Layer 6 of a small transformer language model trained on English Wikipedia (10 layers, counted from 0, width 64).
Take only the direct path to the model's output, skipping the later layers: a vector added to the residual stream pushes a token's score in proportion to its dot product with that token's output vector.

Output vectors of the tokens that the questions are about. A number n stands for (n - 128) times 0.037.
"=== ": 123, 125, 137, 141, 105, 122, 143, 147, 139, 111, 167, 139, 113, 128, 135, 108, 100, 123, 120, 129, 125, 112, 104, 157, 151, 123, 102, 132, 114, 89, 148, 105, 133, 161, 138, 135, 134, 138, 158, 153, 134, 116, 175, 162, 132, 150, 137, 157, 143, 130, 137, 98, 142, 161, 124, 131, 142, 140, 143, 149, 133, 117, 135, 121
"than ": 109, 107, 148, 99, 129, 139, 180, 131, 131, 104, 173, 118, 160, 96, 137, 125, 96, 151, 113, 123, 138, 66, 170, 165, 138, 141, 108, 140, 90, 138, 162, 146, 173, 173, 75, 97, 125, 123, 159, 171, 77, 108, 149, 138, 129, 159, 76, 125, 112, 97, 110, 137, 131, 155, 119, 120, 150, 135, 133, 174, 138, 119, 122, 129
"industr": 62, 71, 213, 56, 56, 178, 159, 153, 117, 73, 198, 159, 158, 99, 175, 71, 60, 114, 71, 151, 142, 23, 164, 171, 101, 115, 87, 155, 106, 59, 193, 138, 178, 187, 118, 164, 118, 88, 144, 213, 138, 67, 250, 166, 171, 149, 78, 136, 108, 93, 152, 79, 147, 187, 146, 192, 160, 131, 117, 167, 204, 121, 124, 96
"\n": 141, 153, 125, 129, 124, 141, 122, 145, 118, 142, 161, 127, 112, 113, 130, 123, 156, 106, 122, 144, 122, 122, 135, 140, 116, 128, 120, 126, 123, 126, 128, 150, 138, 142, 142, 134, 143, 148, 116, 129, 116, 130, 125, 122, 114, 139, 111, 108, 116, 104, 138, 95, 152, 112, 145, 122, 107, 129, 117, 113, 138, 103, 116, 159
"earli": 105, 103, 172, 139, 93, 174, 160, 162, 107, 81, 128, 162, 154, 148, 130, 126, 93, 124, 123, 135, 135, 82, 134, 149, 122, 122, 106, 148, 98, 127, 168, 115, 147, 168, 144, 135, 138, 126, 131, 170, 127, 98, 161, 142, 102, 140, 93, 129, 120, 124, 146, 114, 135, 154, 148, 140, 121, 153, 110, 131, 136, 138, 137, 121
"ation ": 109, 146, 116, 141, 103, 126, 130, 157, 128, 136, 155, 132, 157, 141, 102, 121, 100, 119, 139, 148, 126, 105, 116, 114, 131, 131, 115, 135, 122, 98, 147, 118, 128, 151, 130, 142, 134, 128, 98, 142, 138, 128, 140, 156, 136, 113, 157, 150, 110, 150, 140, 105, 144, 129, 155, 144, 137, 142, 120, 125, 145, 137, 124, 127
"born ": 112, 153, 148, 101, 110, 114, 144, 132, 122, 85, 140, 127, 120, 148, 146, 108, 115, 109, 109, 173, 108, 112, 123, 115, 136, 159, 133, 140, 118, 102, 139, 119, 125, 152, 133, 135, 135, 89, 137, 152, 131, 117, 146, 115, 121, 126, 108, 107, 128, 120, 111, 89, 120, 129, 160, 150, 144, 120, 125, 125, 136, 118, 126, 113
"Phylum": 132, 92, 179, 90, 113, 161, 123, 97, 143, 111, 142, 172, 144, 98, 133, 99, 128, 120, 72, 158, 97, 39, 159, 174, 124, 130, 88, 172, 142, 92, 170, 138, 136, 194, 146, 160, 121, 157, 149, 178, 120, 92, 209, 128, 170, 169, 104, 137, 79, 81, 167, 91, 134, 134, 119, 121, 188, 182, 139, 163, 159, 124, 143, 108
"therine ": 95, 92, 141, 82, 86, 144, 159, 171, 123, 119, 146, 113, 137, 118, 139, 94, 103, 96, 94, 121, 118, 100, 158, 146, 132, 99, 124, 170, 136, 114, 130, 125, 153, 143, 145, 138, 95, 81, 139, 148, 126, 124, 166, 159, 154, 159, 74, 144, 115, 92, 155, 114, 122, 151, 171, 139, 143, 91, 121, 166, 157, 119, 119, 110
"ellig": 108, 130, 179, 101, 95, 147, 155, 125, 103, 127, 162, 138, 151, 104, 132, 123, 107, 105, 135, 110, 150, 64, 140, 148, 108, 116, 97, 132, 116, 99, 145, 130, 154, 160, 143, 136, 116, 91, 158, 140, 141, 104, 148, 148, 161, 142, 132, 133, 124, 134, 122, 124, 129, 118, 127, 169, 105, 116, 115, 154, 157, 133, 116, 114
"em ": 103, 140, 123, 126, 122, 155, 111, 117, 131, 123, 126, 117, 111, 118, 116, 118, 112, 108, 131, 150, 117, 102, 108, 144, 114, 115, 107, 148, 151, 117, 137, 124, 142, 139, 134, 128, 136, 131, 154, 135, 138, 132, 149, 147, 122, 132, 130, 123, 129, 126, 121, 120, 141, 149, 132, 134, 157, 135, 127, 134, 146, 138, 133, 115
"= ": 112, 81, 132, 95, 118, 148, 105, 143, 121, 106, 131, 149, 110, 119, 129, 119, 106, 145, 106, 119, 116, 52, 101, 154, 91, 111, 126, 116, 156, 111, 132, 148, 136, 143, 90, 145, 118, 134, 124, 136, 127, 102, 174, 142, 116, 174, 142, 132, 128, 90, 156, 109, 121, 146, 152, 118, 107, 124, 134, 159, 135, 144, 126, 133
"operated ": 122, 120, 127, 111, 92, 110, 147, 142, 101, 128, 140, 150, 156, 133, 153, 107, 92, 132, 96, 127, 134, 92, 124, 158, 132, 145, 125, 161, 127, 119, 153, 135, 125, 170, 133, 135, 125, 116, 142, 165, 109, 117, 170, 166, 148, 110, 132, 135, 121, 99, 131, 131, 132, 116, 161, 151, 138, 107, 107, 119, 137, 130, 124, 117
"Professional ": 121, 126, 141, 103, 90, 144, 160, 109, 114, 90, 150, 146, 135, 122, 153, 120, 129, 110, 101, 126, 142, 129, 134, 151, 132, 108, 126, 134, 129, 103, 166, 113, 148, 141, 145, 150, 148, 116, 148, 126, 136, 113, 167, 167, 147, 115, 117, 136, 158, 75, 161, 127, 139, 161, 125, 131, 140, 132, 123, 156, 145, 147, 146, 112
"which ": 148, 116, 141, 52, 93, 153, 131, 158, 104, 112, 140, 135, 140, 117, 124, 129, 88, 139, 118, 148, 147, 122, 131, 140, 99, 110, 116, 138, 102, 139, 152, 102, 111, 149, 116, 117, 151, 100, 151, 111, 137, 114, 153, 178, 137, 116, 84, 120, 134, 123, 140, 134, 143, 129, 106, 137, 136, 110, 113, 135, 128, 137, 140, 108
"==": 142, 148, 161, 125, 118, 115, 126, 127, 121, 116, 175, 114, 140, 136, 121, 106, 92, 120, 136, 134, 147, 127, 100, 163, 149, 123, 130, 112, 107, 112, 150, 134, 146, 129, 115, 148, 153, 113, 162, 138, 120, 121, 145, 149, 111, 112, 118, 98, 166, 106, 142, 106, 153, 122, 125, 95, 119, 130, 139, 132, 137, 149, 115, 133
"194": 118, 134, 130, 128, 93, 119, 118, 133, 106, 129, 134, 121, 119, 118, 152, 118, 126, 125, 141, 151, 142, 128, 127, 133, 122, 115, 143, 139, 159, 112, 150, 111, 134, 158, 128, 138, 119, 112, 127, 132, 148, 117, 165, 139, 116, 132, 126, 140, 105, 118, 132, 112, 118, 130, 153, 146, 132, 135, 119, 164, 131, 107, 131, 140
"at ": 108, 137, 107, 135, 103, 105, 123, 142, 121, 148, 141, 127, 149, 140, 113, 126, 130, 150, 133, 135, 118, 143, 124, 136, 106, 144, 138, 128, 117, 148, 132, 123, 119, 118, 114, 114, 142, 124, 142, 121, 119, 132, 125, 136, 121, 109, 120, 101, 117, 131, 117, 144, 139, 132, 131, 122, 128, 125, 137, 148, 125, 141, 129, 123
"median ": 95, 118, 153, 106, 83, 191, 145, 130, 127, 85, 161, 140, 169, 132, 167, 112, 92, 142, 104, 172, 115, 66, 133, 132, 99, 122, 149, 133, 108, 116, 152, 113, 157, 163, 143, 157, 124, 127, 136, 149, 110, 97, 178, 108, 138, 126, 135, 136, 113, 115, 119, 114, 119, 160, 118, 158, 116, 142, 124, 146, 143, 132, 144, 132
"level": 116, 136, 149, 68, 88, 159, 144, 100, 115, 152, 162, 172, 173, 96, 140, 124, 100, 131, 94, 158, 115, 96, 166, 138, 130, 132, 93, 154, 133, 109, 153, 114, 162, 126, 91, 131, 158, 104, 153, 163, 154, 99, 173, 154, 157, 136, 97, 119, 125, 127, 134, 113, 132, 132, 138, 155, 160, 116, 114, 134, 139, 127, 131, 127
"Starring": 92, 135, 171, 81, 68, 160, 133, 116, 116, 104, 125, 165, 134, 130, 140, 101, 94, 119, 97, 164, 150, 75, 133, 155, 126, 128, 110, 145, 112, 99, 158, 131, 122, 138, 124, 156, 96, 112, 138, 146, 117, 111, 157, 109, 152, 134, 129, 142, 102, 114, 107, 133, 132, 123, 154, 139, 119, 118, 113, 155, 150, 168, 115, 97
"saw ": 133, 113, 149, 111, 102, 131, 158, 135, 106, 108, 134, 124, 106, 112, 120, 100, 97, 111, 102, 149, 124, 71, 129, 132, 133, 123, 134, 164, 138, 117, 154, 145, 144, 130, 133, 139, 137, 104, 143, 141, 157, 126, 156, 168, 143, 124, 90, 95, 120, 108, 121, 131, 146, 112, 128, 147, 148, 140, 132, 125, 135, 136, 163, 143
"also ": 144, 143, 144, 100, 101, 129, 108, 121, 110, 111, 127, 149, 145, 144, 139, 106, 102, 134, 121, 121, 116, 97, 162, 126, 128, 131, 112, 122, 142, 134, 155, 131, 113, 153, 115, 120, 143, 89, 134, 128, 148, 125, 155, 135, 119, 119, 122, 111, 119, 113, 124, 128, 107, 145, 161, 146, 137, 122, 130, 99, 128, 146, 138, 126
"sion ": 124, 96, 126, 131, 114, 130, 161, 154, 127, 115, 155, 149, 161, 109, 152, 125, 99, 95, 88, 119, 138, 79, 164, 107, 158, 123, 95, 135, 114, 136, 164, 122, 138, 133, 145, 165, 105, 125, 119, 123, 136, 126, 152, 122, 164, 130, 128, 141, 130, 137, 128, 115, 145, 142, 118, 155, 133, 119, 141, 159, 157, 99, 113, 126
"UTC": 121, 78, 123, 130, 103, 139, 126, 135, 76, 136, 149, 168, 160, 133, 136, 95, 95, 131, 86, 132, 136, 92, 134, 101, 133, 116, 104, 133, 118, 68, 159, 141, 124, 171, 118, 108, 135, 126, 153, 175, 140, 99, 199, 159, 123, 140, 123, 135, 79, 114, 178, 103, 134, 148, 143, 170, 115, 128, 131, 148, 143, 137, 153, 115
"antic ": 123, 113, 119, 101, 115, 122, 162, 119, 106, 115, 159, 148, 155, 108, 135, 119, 74, 118, 100, 142, 148, 117, 129, 145, 148, 113, 133, 172, 143, 104, 154, 123, 128, 184, 132, 158, 136, 104, 147, 161, 130, 116, 137, 162, 155, 131, 134, 139, 114, 123, 124, 118, 136, 136, 135, 155, 144, 105, 150, 158, 153, 129, 147, 114
"; ": 142, 137, 116, 142, 149, 138, 116, 137, 121, 124, 154, 110, 116, 124, 132, 123, 139, 121, 123, 135, 140, 115, 136, 153, 130, 145, 125, 136, 126, 103, 129, 116, 138, 115, 133, 144, 127, 152, 126, 133, 118, 134, 137, 129, 146, 132, 103, 122, 124, 132, 125, 118, 141, 143, 129, 129, 130, 129, 136, 121, 134, 104, 112, 145
"better ": 114, 116, 146, 100, 96, 156, 122, 123, 124, 95, 137, 133, 135, 129, 134, 116, 107, 136, 102, 138, 123, 107, 158, 131, 104, 117, 108, 128, 115, 133, 165, 127, 123, 182, 124, 163, 137, 134, 130, 151, 141, 117, 161, 152, 149, 103, 110, 128, 127, 128, 119, 113, 113, 151, 138, 146, 145, 116, 139, 132, 136, 115, 131, 142
"Jers": 75, 81, 197, 64, 57, 175, 168, 145, 106, 79, 200, 164, 159, 99, 172, 71, 62, 120, 75, 148, 140, 36, 160, 177, 112, 112, 91, 165, 110, 46, 189, 136, 177, 170, 114, 162, 123, 93, 139, 219, 146, 82, 214, 169, 168, 152, 88, 139, 112, 103, 154, 88, 143, 175, 136, 183, 158, 131, 108, 171, 183, 131, 123, 100
"tly ": 127, 139, 131, 113, 79, 128, 144, 140, 137, 95, 158, 154, 129, 130, 151, 106, 123, 134, 71, 122, 142, 83, 172, 145, 125, 82, 117, 125, 120, 102, 141, 134, 146, 127, 140, 144, 147, 110, 126, 160, 112, 120, 154, 169, 152, 137, 86, 152, 142, 112, 108, 127, 152, 156, 114, 146, 131, 108, 115, 131, 149, 131, 149, 104

Each question shows what one neuron of this layer's MLP adds at an activation of 1. A number n stands for (n - 128) times 0.012.

n83: 143, 94, 165, 98, 119, 138, 123, 144, 153, 158, 123, 114, 153, 90, 131, 103, 135, 108, 77, 110, 113, 141, 131, 106, 107, 121, 124, 176, 150, 110, 185, 129, 107, 133, 113, 115, 155, 105, 122, 196, 129, 168, 107, 115, 116, 122, 157, 114, 102, 119, 142, 134, 116, 134, 120, 119, 108, 131, 115, 162, 145, 146, 105, 125
Pushed down most: "; "

n90: 148, 135, 107, 164, 95, 142, 147, 130, 156, 125, 128, 114, 152, 108, 109, 102, 167, 106, 104, 111, 153, 176, 140, 112, 123, 145, 133, 156, 146, 129, 130, 137, 134, 101, 134, 167, 110, 126, 123, 147, 150, 115, 182, 108, 82, 132, 130, 100, 102, 148, 123, 110, 127, 89, 142, 137, 102, 95, 182, 127, 146, 168, 125, 148
Pushed down most: "than "

n115: 125, 155, 105, 103, 143, 111, 117, 165, 112, 168, 157, 168, 113, 138, 118, 73, 110, 146, 144, 100, 117, 146, 153, 188, 147, 139, 145, 170, 100, 144, 80, 116, 76, 176, 78, 141, 152, 132, 110, 93, 119, 133, 99, 175, 110, 112, 112, 100, 111, 129, 131, 136, 114, 127, 166, 170, 181, 184, 166, 139, 186, 176, 126, 142
Pushed down most: "median "

n107: 135, 101, 112, 126, 156, 105, 164, 105, 125, 84, 107, 107, 159, 103, 138, 176, 89, 112, 109, 122, 128, 153, 135, 118, 107, 160, 105, 144, 117, 158, 111, 104, 161, 101, 142, 149, 67, 139, 113, 118, 168, 132, 114, 117, 161, 166, 104, 158, 124, 163, 143, 133, 111, 142, 129, 104, 104, 102, 127, 142, 114, 80, 110, 113
Which two tokens does it push up most, strongest first? "sion ", "therine "

n7: 139, 117, 111, 167, 140, 118, 106, 126, 100, 116, 146, 162, 146, 134, 149, 128, 122, 124, 91, 109, 114, 130, 109, 113, 105, 118, 106, 120, 106, 114, 139, 125, 147, 143, 134, 124, 114, 131, 106, 131, 105, 187, 127, 117, 73, 131, 111, 126, 137, 144, 127, 83, 114, 148, 158, 110, 102, 122, 165, 177, 119, 140, 139, 142
Pushed up most: "UTC"

n91: 111, 98, 118, 133, 133, 173, 118, 149, 110, 143, 121, 133, 119, 147, 107, 183, 169, 121, 160, 107, 137, 138, 122, 134, 151, 154, 120, 136, 89, 146, 164, 112, 171, 155, 126, 122, 105, 127, 99, 154, 90, 161, 116, 140, 115, 125, 95, 84, 146, 127, 139, 125, 125, 118, 172, 141, 93, 143, 158, 139, 95, 156, 130, 123
Which two tokens does it push up most, strongest first? "earli", "than "

n96: 115, 165, 139, 114, 116, 142, 104, 93, 109, 121, 173, 172, 117, 110, 139, 88, 125, 140, 146, 115, 147, 133, 154, 138, 151, 135, 128, 125, 137, 97, 121, 107, 126, 106, 86, 126, 137, 83, 106, 159, 110, 117, 144, 129, 134, 173, 54, 160, 82, 131, 137, 155, 150, 134, 134, 129, 112, 145, 108, 139, 65, 133, 155, 99
Which three tokens does it push up most, strongest first? "Jers", "industr", "level"

n103: 126, 104, 100, 169, 117, 155, 141, 112, 115, 92, 154, 162, 119, 178, 95, 138, 138, 124, 121, 137, 115, 95, 83, 147, 125, 111, 123, 132, 98, 151, 141, 112, 135, 152, 152, 118, 114, 166, 139, 130, 87, 100, 144, 126, 155, 112, 153, 107, 148, 152, 95, 136, 122, 158, 145, 83, 151, 133, 133, 110, 94, 154, 94, 145
Which three tokens does it push up most, strongest first? "earli", "median ", "=== "

n62: 171, 144, 170, 122, 134, 118, 114, 109, 104, 187, 104, 123, 115, 143, 112, 135, 139, 138, 129, 139, 149, 127, 163, 156, 102, 120, 127, 106, 151, 124, 173, 121, 133, 115, 97, 138, 80, 120, 100, 128, 90, 122, 200, 158, 135, 110, 151, 77, 111, 105, 122, 97, 95, 58, 124, 131, 152, 89, 163, 108, 104, 64, 155, 132
Pushed down most: "earli"

n18: 108, 123, 149, 144, 117, 103, 139, 106, 113, 122, 102, 114, 145, 88, 142, 156, 108, 132, 139, 136, 161, 114, 124, 168, 92, 104, 116, 100, 119, 132, 147, 123, 105, 161, 110, 131, 142, 109, 151, 122, 138, 104, 155, 107, 131, 150, 185, 158, 143, 170, 127, 114, 142, 177, 118, 110, 145, 175, 112, 116, 203, 125, 129, 109
Which two tokens does it push up most, strongest first? "industr", "Jers"

n71: 113, 135, 125, 137, 148, 141, 171, 143, 105, 115, 103, 132, 112, 150, 95, 107, 131, 94, 169, 157, 86, 127, 119, 125, 123, 135, 104, 113, 121, 84, 147, 159, 173, 85, 166, 100, 130, 141, 101, 86, 107, 78, 122, 93, 136, 137, 118, 101, 130, 114, 138, 129, 88, 108, 125, 166, 150, 107, 137, 119, 150, 122, 123, 137
Which two tokens does it push up most, strongest first? "born ", "\n"

n2: 147, 120, 152, 124, 112, 81, 169, 135, 120, 128, 110, 130, 142, 117, 188, 123, 115, 194, 144, 114, 160, 112, 126, 111, 122, 138, 134, 166, 124, 157, 100, 103, 75, 119, 126, 117, 117, 113, 130, 110, 166, 79, 101, 122, 154, 155, 122, 136, 111, 180, 101, 168, 120, 162, 123, 146, 140, 121, 129, 149, 173, 100, 123, 87
Pushed down most: "\n"

n122: 136, 131, 121, 142, 162, 122, 119, 118, 75, 135, 141, 106, 130, 128, 105, 95, 134, 143, 132, 127, 154, 126, 116, 125, 130, 101, 138, 110, 111, 126, 125, 129, 140, 95, 97, 157, 128, 160, 117, 144, 126, 177, 139, 106, 145, 113, 113, 119, 128, 135, 145, 117, 123, 130, 127, 161, 112, 120, 135, 120, 25, 105, 129, 137
Pushed up most: "; "

n116: 119, 142, 140, 99, 117, 104, 86, 100, 123, 146, 144, 127, 135, 128, 94, 118, 131, 104, 160, 158, 140, 199, 151, 129, 126, 139, 159, 130, 173, 129, 131, 110, 125, 130, 125, 149, 116, 108, 97, 138, 154, 98, 123, 131, 99, 148, 137, 140, 93, 98, 114, 140, 123, 154, 131, 128, 138, 137, 183, 129, 146, 107, 97, 133
Pushed up most: "194"

n34: 145, 113, 155, 109, 132, 137, 128, 87, 108, 138, 158, 107, 92, 124, 176, 174, 116, 146, 158, 85, 135, 101, 145, 116, 149, 124, 110, 98, 123, 135, 118, 173, 128, 123, 108, 154, 122, 124, 151, 122, 125, 126, 123, 128, 162, 100, 115, 92, 163, 90, 87, 121, 68, 125, 128, 131, 136, 148, 99, 103, 109, 125, 152, 159
Pushed down most: "ation "

n24: 141, 154, 82, 181, 136, 101, 76, 135, 123, 153, 133, 85, 112, 128, 133, 186, 161, 138, 138, 148, 126, 160, 97, 115, 141, 145, 133, 123, 117, 132, 112, 159, 119, 89, 119, 114, 150, 140, 113, 104, 151, 179, 73, 110, 81, 119, 120, 129, 106, 121, 100, 130, 121, 127, 119, 91, 144, 163, 142, 112, 90, 131, 114, 152
Pushed down most: "industr"

n98: 142, 102, 158, 118, 143, 116, 110, 111, 102, 105, 119, 60, 125, 152, 125, 109, 159, 132, 96, 170, 134, 139, 122, 122, 119, 94, 107, 131, 119, 128, 149, 161, 159, 156, 71, 106, 128, 144, 154, 113, 119, 157, 143, 160, 108, 101, 129, 183, 132, 141, 126, 115, 130, 133, 96, 166, 145, 136, 109, 123, 159, 139, 155, 86
Which two tokens does it push up most, strongest first? "industr", "Jers"

n14: 115, 139, 153, 143, 130, 131, 134, 101, 150, 160, 157, 155, 136, 97, 136, 89, 119, 86, 141, 121, 141, 116, 141, 116, 109, 111, 138, 136, 146, 116, 124, 152, 112, 109, 173, 116, 115, 131, 144, 122, 127, 110, 93, 108, 156, 139, 146, 128, 138, 111, 118, 137, 122, 78, 114, 168, 96, 94, 97, 158, 188, 139, 129, 117
Which two tokens does it push up most, strongest first? "ellig", "Starring"

n16: 159, 144, 105, 141, 116, 119, 104, 158, 115, 132, 137, 129, 100, 113, 123, 93, 134, 142, 149, 162, 104, 109, 121, 146, 169, 131, 138, 125, 140, 106, 86, 113, 143, 96, 130, 96, 152, 122, 157, 146, 151, 87, 152, 125, 105, 108, 66, 119, 157, 156, 118, 159, 147, 86, 126, 91, 122, 137, 123, 131, 67, 133, 103, 123
Pushed up most: "=="

n75: 133, 108, 101, 120, 123, 104, 129, 125, 102, 110, 111, 164, 156, 163, 134, 141, 114, 125, 109, 110, 170, 139, 79, 108, 120, 100, 113, 82, 158, 89, 118, 140, 109, 123, 112, 115, 132, 111, 148, 185, 105, 128, 122, 107, 137, 139, 134, 135, 118, 178, 143, 96, 84, 126, 110, 107, 109, 152, 129, 137, 102, 110, 128, 103
Which two tokens does it push up most, strongest first? "UTC", "= "

n42: 132, 131, 137, 125, 127, 118, 139, 130, 125, 103, 126, 149, 108, 147, 123, 187, 164, 126, 129, 94, 117, 114, 95, 183, 117, 131, 154, 97, 125, 130, 135, 129, 124, 104, 131, 150, 106, 132, 157, 115, 144, 158, 148, 146, 123, 145, 127, 152, 108, 124, 140, 114, 122, 147, 140, 96, 119, 122, 148, 126, 78, 103, 120, 118
Which two tokens does it push up most, strongest first? "= ", "=== "

n126: 111, 117, 124, 130, 156, 143, 85, 139, 124, 157, 133, 132, 130, 117, 120, 142, 175, 96, 147, 108, 107, 107, 167, 140, 153, 155, 92, 96, 141, 109, 136, 109, 105, 131, 148, 131, 107, 127, 76, 98, 90, 128, 136, 129, 135, 136, 115, 115, 167, 118, 147, 109, 160, 115, 117, 121, 133, 107, 103, 119, 52, 100, 130, 150
Which two tokens does it push up most, strongest first? "\n", "; "

n54: 112, 149, 127, 137, 153, 108, 138, 127, 92, 155, 117, 169, 98, 142, 101, 133, 118, 92, 126, 151, 139, 68, 103, 105, 143, 131, 107, 157, 141, 94, 102, 200, 150, 91, 133, 130, 108, 105, 138, 129, 147, 158, 111, 149, 125, 127, 122, 128, 89, 99, 140, 169, 148, 99, 101, 115, 103, 124, 114, 136, 145, 128, 129, 116
Pushed down most: "better "

n72: 109, 43, 140, 122, 136, 156, 130, 148, 117, 119, 133, 110, 94, 113, 135, 170, 137, 109, 114, 126, 143, 170, 91, 121, 135, 105, 122, 147, 124, 108, 90, 146, 150, 132, 124, 114, 117, 120, 131, 113, 106, 141, 149, 153, 125, 108, 88, 134, 154, 100, 109, 133, 107, 166, 167, 120, 135, 128, 96, 141, 131, 84, 98, 140
Which two tokens does it push up most, strongest first? "therine ", "industr"

n100: 111, 162, 88, 144, 143, 112, 170, 113, 147, 149, 120, 152, 131, 147, 103, 111, 130, 127, 127, 149, 93, 165, 90, 112, 138, 111, 102, 154, 134, 116, 120, 160, 104, 113, 160, 120, 144, 107, 121, 131, 128, 92, 113, 129, 138, 117, 150, 169, 126, 143, 116, 128, 162, 107, 111, 109, 173, 127, 113, 122, 151, 106, 118, 158
Pushed up most: "ation "

n20: 126, 163, 124, 93, 154, 147, 137, 130, 106, 99, 143, 130, 139, 129, 150, 140, 66, 126, 139, 159, 131, 128, 81, 134, 62, 149, 120, 82, 160, 122, 105, 93, 131, 142, 111, 67, 139, 137, 172, 107, 117, 118, 139, 134, 122, 100, 117, 104, 105, 127, 152, 163, 122, 119, 149, 119, 125, 115, 150, 102, 119, 160, 103, 110
Pushed down most: "sion "

n33: 126, 121, 149, 109, 175, 114, 141, 172, 127, 126, 112, 124, 110, 119, 119, 173, 112, 134, 161, 121, 126, 117, 121, 129, 64, 105, 150, 135, 124, 91, 135, 114, 158, 152, 78, 156, 103, 113, 148, 138, 164, 147, 124, 105, 125, 119, 121, 124, 129, 143, 175, 67, 99, 122, 133, 108, 71, 154, 141, 119, 114, 134, 115, 147
Pushed down most: "tly "

n26: 140, 101, 128, 131, 134, 131, 111, 109, 103, 103, 108, 111, 111, 102, 153, 157, 122, 122, 148, 121, 156, 133, 108, 93, 116, 99, 142, 127, 96, 159, 93, 125, 119, 144, 139, 116, 112, 111, 134, 108, 133, 140, 149, 136, 144, 143, 109, 140, 86, 105, 164, 100, 119, 138, 156, 134, 117, 135, 124, 114, 126, 113, 120, 112
Pushed down most: "level"

n65: 98, 149, 178, 105, 127, 129, 131, 148, 119, 122, 124, 166, 136, 143, 130, 136, 158, 139, 137, 132, 93, 114, 130, 112, 108, 137, 163, 118, 159, 166, 117, 138, 130, 138, 113, 119, 128, 129, 149, 186, 125, 150, 149, 98, 151, 161, 125, 120, 124, 120, 116, 132, 154, 107, 133, 129, 149, 139, 138, 136, 80, 126, 131, 67
Which two tokens does it push up most, strongest first? "Phylum", "industr"

n114: 109, 113, 144, 135, 142, 126, 137, 112, 133, 131, 140, 120, 142, 133, 143, 98, 126, 141, 134, 170, 168, 116, 174, 140, 110, 111, 123, 144, 118, 90, 97, 131, 138, 157, 96, 105, 136, 131, 114, 121, 131, 101, 133, 112, 171, 143, 163, 133, 109, 134, 120, 142, 130, 111, 121, 168, 147, 142, 146, 137, 178, 123, 124, 136
Which two tokens does it push up most, strongest first? "industr", "Jers"

n31: 122, 165, 173, 117, 138, 160, 125, 123, 152, 120, 137, 146, 103, 176, 128, 172, 113, 130, 120, 132, 114, 116, 153, 160, 143, 183, 157, 149, 118, 161, 155, 149, 128, 111, 160, 103, 146, 159, 163, 148, 102, 115, 103, 136, 157, 101, 134, 138, 163, 138, 167, 96, 116, 153, 163, 129, 120, 143, 130, 115, 101, 129, 104, 155
Pushed down most: "UTC"

n108: 146, 133, 123, 117, 123, 115, 140, 115, 113, 145, 138, 118, 159, 107, 145, 131, 100, 137, 87, 141, 160, 98, 165, 146, 142, 107, 108, 165, 150, 131, 148, 146, 143, 111, 135, 136, 120, 116, 123, 180, 132, 97, 153, 118, 140, 99, 148, 142, 110, 142, 151, 124, 130, 157, 109, 141, 141, 137, 120, 99, 210, 143, 137, 143
Pushed down most: "at "

n63: 138, 113, 156, 115, 156, 159, 92, 97, 92, 163, 164, 164, 120, 128, 164, 94, 143, 103, 161, 97, 147, 55, 126, 116, 169, 110, 120, 106, 133, 150, 92, 120, 120, 116, 150, 158, 116, 111, 153, 106, 127, 130, 112, 120, 152, 151, 133, 146, 102, 98, 119, 175, 171, 156, 140, 135, 133, 110, 147, 104, 116, 153, 123, 139
Pushed up most: "ellig"

n120: 115, 127, 130, 93, 130, 125, 101, 175, 129, 115, 116, 126, 140, 139, 105, 146, 147, 150, 126, 137, 111, 127, 145, 135, 67, 143, 150, 148, 101, 143, 123, 107, 133, 146, 127, 121, 134, 105, 115, 127, 100, 96, 105, 105, 118, 137, 97, 136, 117, 124, 116, 185, 130, 98, 157, 149, 104, 166, 161, 155, 172, 151, 104, 164
Pushed down most: "=== "

n4: 90, 173, 94, 129, 118, 99, 130, 145, 126, 118, 106, 128, 157, 128, 108, 150, 90, 122, 144, 142, 112, 123, 104, 133, 115, 185, 152, 177, 136, 152, 150, 149, 124, 114, 144, 116, 120, 122, 152, 179, 144, 111, 132, 177, 119, 123, 148, 127, 113, 132, 113, 161, 150, 96, 131, 100, 142, 150, 74, 108, 129, 95, 148, 144
Pushed up most: "operated "

n123: 131, 120, 131, 123, 119, 139, 130, 138, 148, 89, 90, 127, 98, 132, 139, 188, 137, 100, 131, 91, 130, 105, 116, 126, 116, 157, 153, 109, 133, 109, 132, 135, 107, 137, 119, 139, 111, 93, 207, 128, 131, 114, 150, 153, 117, 150, 125, 103, 99, 131, 152, 91, 117, 112, 148, 127, 112, 132, 165, 130, 119, 111, 140, 128
Pushed up most: "= "

n5: 110, 105, 134, 110, 141, 134, 155, 95, 147, 100, 147, 100, 144, 157, 97, 172, 131, 125, 125, 155, 115, 109, 108, 127, 128, 134, 132, 116, 105, 145, 70, 104, 157, 118, 145, 138, 144, 137, 137, 135, 139, 178, 149, 115, 146, 141, 141, 183, 143, 146, 157, 121, 181, 162, 125, 108, 138, 105, 163, 77, 164, 112, 115, 127
Pushed down most: "194"

n84: 135, 113, 83, 149, 159, 110, 113, 154, 139, 145, 140, 96, 147, 119, 102, 129, 106, 162, 113, 141, 112, 109, 134, 123, 121, 135, 103, 159, 108, 121, 135, 152, 153, 128, 163, 99, 143, 121, 142, 151, 113, 126, 106, 125, 97, 114, 108, 97, 92, 121, 111, 147, 118, 112, 136, 144, 146, 129, 133, 150, 179, 121, 165, 165
Pushed up most: "than "

n118: 104, 147, 107, 134, 104, 107, 150, 156, 154, 116, 119, 118, 103, 116, 147, 103, 142, 142, 124, 109, 119, 148, 103, 153, 103, 111, 153, 103, 128, 112, 140, 107, 136, 151, 126, 120, 143, 108, 92, 148, 100, 101, 152, 169, 149, 148, 126, 148, 113, 124, 127, 126, 108, 126, 147, 144, 131, 103, 108, 95, 207, 128, 117, 128
Which two tokens does it push up most, strongest first? "industr", "Jers"

n13: 118, 143, 119, 146, 147, 135, 121, 135, 112, 101, 125, 156, 107, 150, 121, 173, 135, 124, 124, 101, 123, 106, 94, 145, 106, 131, 140, 98, 136, 137, 142, 109, 125, 150, 115, 142, 104, 119, 148, 115, 117, 166, 137, 157, 121, 115, 124, 137, 154, 122, 129, 113, 138, 150, 124, 84, 105, 135, 142, 112, 40, 130, 105, 132
Pushed up most: "= "